Layer 5 of a small transformer language model trained on English Wikipedia (13 layers, counted from 0, width 64). Numbers have three digits each and are written without spaces.
A neuron's activation on a vector x is GELU(gate . x) times (in . x), where the dot is the dot product.

Input weights of the MLP neurons that the questions are about. A number n stands for (n - 500) times 0.00059.
n4 gate: 632277299620500597690468561719216871549357292478700491417469469615459545569523770562460372393565385358584468763323324496588318615522408599426432740217399775636430666706410742473416632768390583
n21 gate: 676604559487549548122464653371178411478379509654610552195513522636745842612597423429566315496526706637659280873572585442518573561647165406473572487254614459255491570448522542668522450636583474
n22 gate: 392587535492646458659517659738580478402558525433419604542341547580674203336504448720492471856570252308175206513301732662479673454496571351601474454496600469584759533329250518474580634370379612
n27 gate: 395732555364307307384533362500739787575472319475575472496374467459563525328591389722388664475488684623447573566327646696606677328625695242372513618822471385435390678740504664390533618416549650
n33 gate: 431547634399577333645419301302391638420537383362448661720230534387414461688438396622660253264582400266458439517392500547642590387122599216609474483292446613371292616558466482483361642728467335
n37 gate: 553579389611413504442417458772406536439479141577607336597258297389623697625365814573651628663327449203290585534526639500781542513773504496527360492416559566462742745470199392535414579531492513
n58 gate: 533591146486528338524472615458407559753318458602531760326390575528600756333417107310533255658336560572746384612057415340666840287545363481582528486423413428679436587482306651495663457648399518
n59 gate: 550798564585373794505722557379335453604566496078650246597721644509702664509631403545720664554364509491446625621559446662699413402535350626421555377528336555575390711544805327431648802665341456
n64 gate: 656620423309389426504516457606348235532397512613369462400589417679528452500541581723473216461170317257551354417596627322647443780592442492451480431637392669550496654546365578508461785424376342
n69 gate: 395650550412838359464569230059549742480352403510425720529225411408510336377352424539549471197299825631539525461220381569413529253433308663369540534545543404505683438298952408209505425525519702
n77 gate: 627377464394590249421392570464518556777318509460517339692767371605323698517491222429469333744361540363416597424577397723535608394396487384715419339591684609474408030474374212441628296690579570
n80 gate: 517538376223462421387450644529541518513520636620269488545459471545457750496430359521321265675834644569550345542594378416492731455528741584388390492308718295533586529250276570705612713662257561
n87 gate: 558500458609360657661422392744383355578603318548582691648732529351234277374551709779488295220413319634581441382417389349464484432496400639534516512679436513504480456796422691338374566483660532
n106 gate: 488694389319418634528566580566554476449598604807352500375607306569694437646193436565558726812428684635315556457429406539469305439538788411436406545540374353496382561683504387504423504382351511
n114 gate: 721643513521672702535487688479331576717289719630516608379600658559400634627580243521407630593492613635610215449413466406228479534727500590434298404652274348454617558500741615465289426305232633
n143 gate: 782284731689531543630631653413388445292576457286475530373615761603703684370577349608785444513323517398577621578668487674615433247580725530545229530646381225704338720513522410580448610535381525
n144 gate: 434526588611383781420643525826641365806300419288426596551407487487368909384710482334449364402667462774428589551544413422492562649408441509412296328487513416386361282500635482654791408579424651
n148 gate: 500517704617594663715619675690424482614455584529427677471546097784755491549588448567605605416455487543269325272672551572554340521500674343565436421370512426242442302492325548742508293211467397
n166 gate: 654409555689554342680478469647337799585617403667178648452714678351427365577588400624708579239396346495487523354658590330351595654543252473482433744395552468823535591413298574577195378369688474
n190 gate: 645743398328395470455692457539457150686643453675442715288815387696478487416423682410664556423508393496745286647641417513364483547756585344420531576704423713602441327249517698297651438500568437
n191 gate: 887479475549496324427600411257201422459444402431713609593476401806277730755543280447442671418536557449574500327475633517504368476452460409254425484369423415472411605703763573492496529420728379
n192 gate: 490292609418632303555163200897519551602566404591630580595705617668416480655414480355529462650401476251380124529663569364720688773585524145764196486609433366414757704495554348683452594426500543
n193 gate: 525180445664655475650375447356586600421512520582638323496341479402508416484664729574669635414790537513566555360479709707305424716484330591598579447293719500419212314739521285559529651630354488
n213 gate: 283491449289302182543664422496384421349508285484448581541533425755368639415865402645421397571492488479740681696390588316631621533451492659556466516252184513234357427541416617564434559364467598
n215 gate: 580471386369396443821400719801451452376396439635288496460382206443369329624749369709216423459500471436610543496374379425687580643568492628385625222652439589411520532480558595504631525353606786
n217 gate: 586259801315630636463383399664420738446530548768555300417561509583495356513463345659291724575344645445650514513799689536601522373418400723495253752586474258483561361382433616509513958627513587
n232 gate: 521508683657558617454795492411662547443445500548387452217416627620326042500674229484415387354544323400411613638334500520484528673468715520630562584167644417476444496524405415716565372525472373
n233 gate: 692590277504407405752394286521741597332695554475392537401405361525620823698386367654542608554377446629450491579355322412467415326553525597552403459659694414368479139772513531440567560777401693
n235 gate: 619466240500702273548517471579583588642488521636257484508406667368351179645265235413425286571561496397686629758424395734566379591387463216500416684521324573471324643459504439551525564568241390
n242 gate: 349587702295582620495631275554643844527439407220402715196412365695509768418528417750500411415535194426527588585336563712429522677539623608611473469551217523372553583390341799766362523486668535
n253 gate: 341612129336421400728445369697409519436424377409544612442599587464453449403620975587546523541451536467418742299435519601473509686277392610443417217495721434572396558108648600200258280337536334
n254 gate: 316562651430351732503652694510487651403565513563503670493457335474521371555329417527487633373640457651540548513490473439408529420585572601500686474332533435480421543589649444692383261213365566
n4 in: 585342541216790627491629578712439597420509417413504651535522234448383339329367726583363290676569640409412546593379638487617744814483444575518536647541057509500634699626478463482368599248509763
n21 in: 356534364521538451676600386301772361579645500611555508573577525480470584087509657541235529380682680428484397479517412454659444701274589488470479293326545593484284678512697789508706677445729504
n22 in: 597445555521630537491307300492500474454423813516706370382295567291547626576331496364459393562447562192397861450449689396467540471403630442868231447164631496516381626324450392606562525411455451
n27 in: 256606430266314326546524382640659538432465654579557617500473288634488589562762512488309429583364539631353566344390718436417446413508449548640706629247245578437351691394456454263409569480205395
n33 in: 622423378702254579720268335610619746496401373522276604262565513740486536611477554346540347623608688350478212637910625580500654517479396629486353496514457717287674548765504823387443532505439431
n37 in: 472492512402484469632564422346587284472427594602519546586711178617617665466335533709318320425624304349217385544403448428711477265573415265312412663541531301375718562309448512500551452666496391
n58 in: 699450682390334658366603557589593537487478320206398743395513496596505613685287742588376456465799755473447339425771635496312474557258574745523240739536587459600465161504585426536412256432373504
n59 in: 635440624431417354710516362780303353484421423438608462504427395446452334361573536666442538403496562180678464387674484711435500400462477379340421470619718604435519477576846395341523761762584473
n64 in: 465433323504465527588422523369431447662683420569368338391333454720331426526773385600281374358658660290710377308469582624303664549519575608425395410547420776572421733341527392547339582425436492
n69 in: 524344608301592675555746491352581530687481391656610467500533490727417587537325264448782453686309746392714683734290664481349584500537472774229631458372505863735632884528466535216524441539571191
n77 in: 419345297542351296347581488597366518610377479704468410781450517687375683406447392266563671580406650267629265487616317508467565388279533335418394677435632811541645854570308539620542620607550475
n80 in: 334504420691410540450642362744323551671669526460592504395504493467553496521709610298504647448529449656592332374342638522460798603511283489378695362420526568529482446638594643504633266594325323
n87 in: 303383281321542577398649492603655431459672504630641620452848805411567504516453703525525423185332411462406339553408259508682416419604339384699712464673387669476585580552388564319279634487520508
n106 in: 652516442520655528500536243641680661573523420548189689583532593627496427360374545464444488384665460765524504504340224330528274444437638185521337685409650281342381402409512601681476303607488598
n114 in: 241508545445420508566564570536472321420423614693504523605637464343382496661479741433774300638411315414342393532609416727465400237303698269664452613492762557469484465586307438403559735561590648
n143 in: 223279566556464611546488528364436546456465583484599566767461496279459240562329196870660651456566389751524637584427512420358484619445500693430613547287654525697386437543520421713329545427599508
n144 in: 796596492666566342513463496545504577246385326286402548332580221665525314484496596496361464419556310248585800418250665549142480528655580488714607428546399303572448420584579543554488463575532304
n148 in: 592758386351474500389418588646594347569642207398406270471428577686469457301335518347393597781755483447398562577430288388665587436504592229385509492535681403407521408277738545281509744583770701
n166 in: 373496681777526389433739547500620586694580445287492529711441409666373448542504566513406623444424394376479687362645157816746337632483626746274644635443805213432580529403557572438637465320551458
n190 in: 413483456517509475358138685393547877153479580390557383596521684428334539533447553462240263645650703267339482415618552491487463644650475431460349471618605421332534625361236389282598613517214441
n191 in: 633422556634660576491687220586163491450390290639435619340273622446537527544382287329464643487390701240316481252302673668406715527641664382393326606421469741735620438433322528592621196666580350
n192 in: 301565387399440706557701262750610317513653694294480579596341679387587522369491526593436777648583517509323123517556504513559508403554712457657504550478567226350400857621444429578580613323701537
n193 in: 332380617457524547410346554524262211311389504706459458558415579814444651397766302348535516230435655520445480500596314413531694589385385397532703635492434395662411561458492799524660584444574592
n213 in: 311571698588371404444601466469653370601673622523651538258401779450606527500464282704431401346402660595538464531661703500352414523504368566484578413524599591371762557709633242694485736472523383
n215 in: 573552326323659454685637667720441643500286260248281633375483415316652655422522483601369307563310169522744408394340397773446533752517645483334380525500341443525429670396637420483378535643521566
n217 in: 415224415397656623478596247355611509367488311615746666423377613426373344604691521599579438707472225419430672620466504379316448442346293592397794524279385517659586419512769617487541360555590728
n232 in: 697550445618408431372334379537390474558424504443598355609492380480534371488212673422504720717364659335545279159689284599500484325388540405348537242740520563820371544427625414466312500643520335
n233 in: 517492255500283439560384764244275556541412578520535641431354409659302312584418475750541541377399488623299082413416375620565364398628395384492450330618386513451707552362487539589237584365297504
n235 in: 358493575402707460519312522588616439504557424558675596748594339789690797422622425620489467547714522466594421270642648463446340493425607394530286496421579609504669353654478664459525548459403550
n242 in: 582682730197693366421303404492449549526574786425484384492717640642413775500619391694585253302310492452588535657353483547726496550529492275587710720556554391429562305646650473491462237496391322
n253 in: 343472421271188307632600647613356476523504334617617690416705591460449358583623402356251141437226599453540603749422418254621333406641544677388482482347504602496277407246229519829356361555487522
n254 in: 297365408531366570464445512648523320570648573376262557776439410700576373572805396543379492593702604725419686500576315504665216403394355449456559557480638464427680424523279484572582405476373710

Each question shows a token from some text and the vector x that enters the MLP there. A number n stands for (n - 500) times 0.015.

" ": 449459519584452739682618586356663337584579382416783573524677635612416595640642554578285363661551585583680593484502500792318575463623697244453613542543423568297559508599520535756582538378347527
Which three neurons fire most, strongest first? n213, n114, n254

"m": 517643516659375506473405544535670512378508442517228460567571686470241529462393826433411536520338680649507480538568557376710577243363618544267807438562507664596487422626397540623508609135493503
Which of these neurons fires most? n87

"d": 447591483445639421619582877617608492331483499589306495572621656471216487460514632549666494511590449578496755518589524663537634609683542511367717643291423486455538399611513882742494464441338606
Which of these neurons fires most? n166

" a": 518467354642589512774527255196433259565469514401711557178822642595588581626458444414409497683593605533472554478671539456611601565486423255510551524472472568502684524527415602621709642586393489
Which of these neurons fires most? n21

"’": 445514547363584518633713675515491371418430316407463730426486657598446708603550703671254600355519586464603693737609408585594452528488690331475749581556409480483395594420275576821536472518258545
Which of these neurons fires most? n242

"im": 318471255613422433486370472447645469478523508490383499315576624702336093518407773473305486388497428590469540438674493470528554312602297532432575728558471820580688377586380637744555516657440622
Which neuron fires most, and how strongly? n87, at about 4.9

" |": 345489656462455363581567661323621278252515383530705538573629615515528396639472671408320549725597517703693639276355417451518567404737610427470545832426340419626677398570281544534537555511464459
Which two neurons fire most, strongest first? n27, n254

" p": 583496576542606573752442509361490481432537520317450517356463775370693604547556509610285380677367815709587723482558452575390690456540472194403594531452346663460528368481172610637486457468515540
Which neuron fires most, and how strongly? n242, at about 0.61

" c": 503321429589533634704552508303504362495696642324529554419562578417691660579548692687337346644455813618492657556479540562530630355657432196392624631625484521471668327553423630749482467482435476
Which neuron fires most, and how strongly? n233, at about 0.49

"g": 490734379462553526498464360430409536319521427510386458416591632604597334416229956474558332741496627643597593399724336516443554509521688518545442471314212582388677367542473763512397521453472508
Which three neurons fire most, strongest first? n106, n4, n190

"u": 321531542557477518615425587505389557518442467482617383636745601323368079533428513473498631411344366597550514345524731624417827381465511522293448450445488441483716321387515502833654364628329613
Which of these neurons fires most? n217

" o": 429444351533680334685490459328536498406288503382837490443661639541513652676517429570374324677629662582489536577598507610541580566549584189467667587536522656475676557422306576699771478429336547
Which of these neurons fires most? n235

" N": 446765394487600566595482501332643374522540633458484659371583592368526405585568595624263496606442774371626680334676328576340537488514557410423622640639529808510784445647329446658512601322410545
Which two neurons fire most, strongest first? n64, n190

"ir": 457343500660442246472429444476359491365506382463524436490691501204343474459383451501336417539423690523578461399671653512645489693549402524479542538569642759377672734627111552756724433663308428
Which of these neurons fires most? n77

" the": 519514570601602334547446462319415339367488508518686630186643662434640595631643708265317496399642660605629518416401507633485536668591515280465595542479505732509676529302320626792676570491415574
Which two neurons fire most, strongest first? n21, n190

"G": 329518541504552446701514614389551500666410573342592571572482728305472418587201641448474507447557609468644586497634396461253497389481489517507673608453292602442779472444391779763241641642377503
Which of these neurons fires most? n33

"ic": 518656322409528571551593540546494288409686429568412585402356497221391666498825644523269478365476504453619837348572688680672611559712405310400682506526387616307443721580408522567380352547335560
Which three neurons fire most, strongest first? n215, n27, n64

"C": 439454226594531554669512528466717395648437514159466460455641562270349481628228591509386684616590702425543599428623534535452419370537359317548525448550525656550729317615393742563332530468311390
Which of these neurons fires most? n233

" t": 432291544498624509770334509312512285487598426383605595436437626555664681498615574510447331630486684614600637521659398554430597303763531433414690690760605647342603450606280698659387491401499563
Which neuron fires most, and how strongly? n213, at about 0.67

"i": 326819572588403573430424427506637247687410656527459451486503558447551371577278487494345563601354472608463360528650736556300477208441710532260636591551425489478353532685321720448648323512369624
Which neuron fires most, and how strongly? n27, at about 3.3

" J": 463659537528586633703424539231614374446461449517565482582526637359421499604502611685394457614416715613584664545666279519359598723412603398316695572561388592457783540734208520674382615406552498
Which of these neurons fires most? n87

"re": 328693736428639491641569693620427446326313588416530532253580591298485381696355421594445632795435426500729498484639653608534479454545571709293638432441712490418489330579424560680406292539346654
Which three neurons fire most, strongest first? n215, n114, n217

"s": 354720504511548542639408724612711437316476520467450483497539541385330635476223451222468487500598709683646699626613604436726640346512758352479645671364412517504530299427761597722460496470461391
Which of these neurons fires most? n106

"-": 486785670594455368629490667425559202520571445302826552471649521454589601586825730311366701572507500516404445312480522741548385514604577313458425411503521512411664479471453642624484641350458463
Which of these neurons fires most? n148

"x": 546478377537645462674409477349456510478188416349577286576396660605469433549520424325305531769616722400712569443516755568752537366699640377416562284509488576554636493483427672489547394413304469
Which of these neurons fires most? n191

"k": 479618546608432410615422635524527270545497252398344603455528608472287677244502544423510470385622471586906781495566545563466590625649606394408784415452558335333618479549563716644519682390563623
Which neuron fires most, and how strongly? n144, at about 5

"\n": 443534517474468319508263534326519317466648519335635612520634491471502679480683747468216513528741663485764362330472375753484562524586470357633503648616565316560737568475410503685372568407292468
Which neuron fires most, and how strongly? n192, at about 1.5

" e": 426485476521592391647541501460623426412314592487744358394577613404559642672504636608232258659593726619484590475545460495438566580562442116582796638506504664509650463441329498700614471418387495
Which two neurons fire most, strongest first? n22, n235

"1": 549377436526359766592544422335526233476328509466660367495465705236415704569607607545368649527382602450581627408481516726466489378569695358481645319680322533380832551599385373529518567435398487
Which two neurons fire most, strongest first? n59, n114

"t": 451438695488259506603491644417401367240403654228591516498484582345492235559505601694510268578409492582417618526718600490136481370603637366478712579642699665645449489722454510493389460452404347
Which of these neurons fires most? n143

"at": 487531342460422347500362555557424427381504354216367435532604621617583212523221674450460656305466570517604631313639501517478444480642529538501694389568527861498347625603373643820569529619282431
Which of these neurons fires most? n64

"==": 490492498645565499471363610531444351329608600397638636445454760523675729531591701571142522776623622608511638448428547624651550517620594231526555466329587409560611373485109499526617616510335409
Which two neurons fire most, strongest first? n22, n80

" as": 517679502520459317758582609497321321468461342442504715388582624300398563650743415502337433553585645727631659545613352628647683478605404272526509651595440522509599664451524617743582682368429701
Which of these neurons fires most? n215

"ar": 328478529367546412501416580628579477433361329505523234357784802204280300530561480339588422582700385567596771361553587500474552538479583421351510329363443732646609216533347507508517326596450553
Which neuron fires most, and how strongly? n253, at about 3.4

"ou": 284443584566481496367612474454587405634440299463563649469640539632482651619425590581517550465439589605590467355863566415439404507315598382468781223459246492425568626525607329668607445581270702
Which two neurons fire most, strongest first? n213, n254

",": 489590574525481533734568651219483454464344389493579525333520613516494446617693645424301597588703599685730610645438332650608600443622539067450604587406392463510524611389396494712481420417278444
Which of these neurons fires most? n254

"e": 400726541504629526610507570692505431441389597531440278411842540425347410551549683428404484466437469460624591521623590519382531336790617676382648374586751235413615283445665607669458453548485816
Which neuron fires most, and how strongly? n114, at about 2.3

"r": 435425566492282649621327546292601503465621411416657313388388559291335390523619706286553372502365674374514794303654575506600559675291393393434668391597477665547470482578431632743627491560299666
Which of these neurons fires most? n193

"c": 421695721585337367520436568645470514526468556488130467558584599517390288689499638543510352704309606513590577358593609599579520448622500306550502552231573557489608597754568517524441393760240707
Which of these neurons fires most? n33

"a": 317595291610552565591395297338628374469341317458716319493760404508438516536479493582503563664836651510643498456597814798471683277483542405488701394467461544412491483512449536581470296311398504
Which of these neurons fires most? n27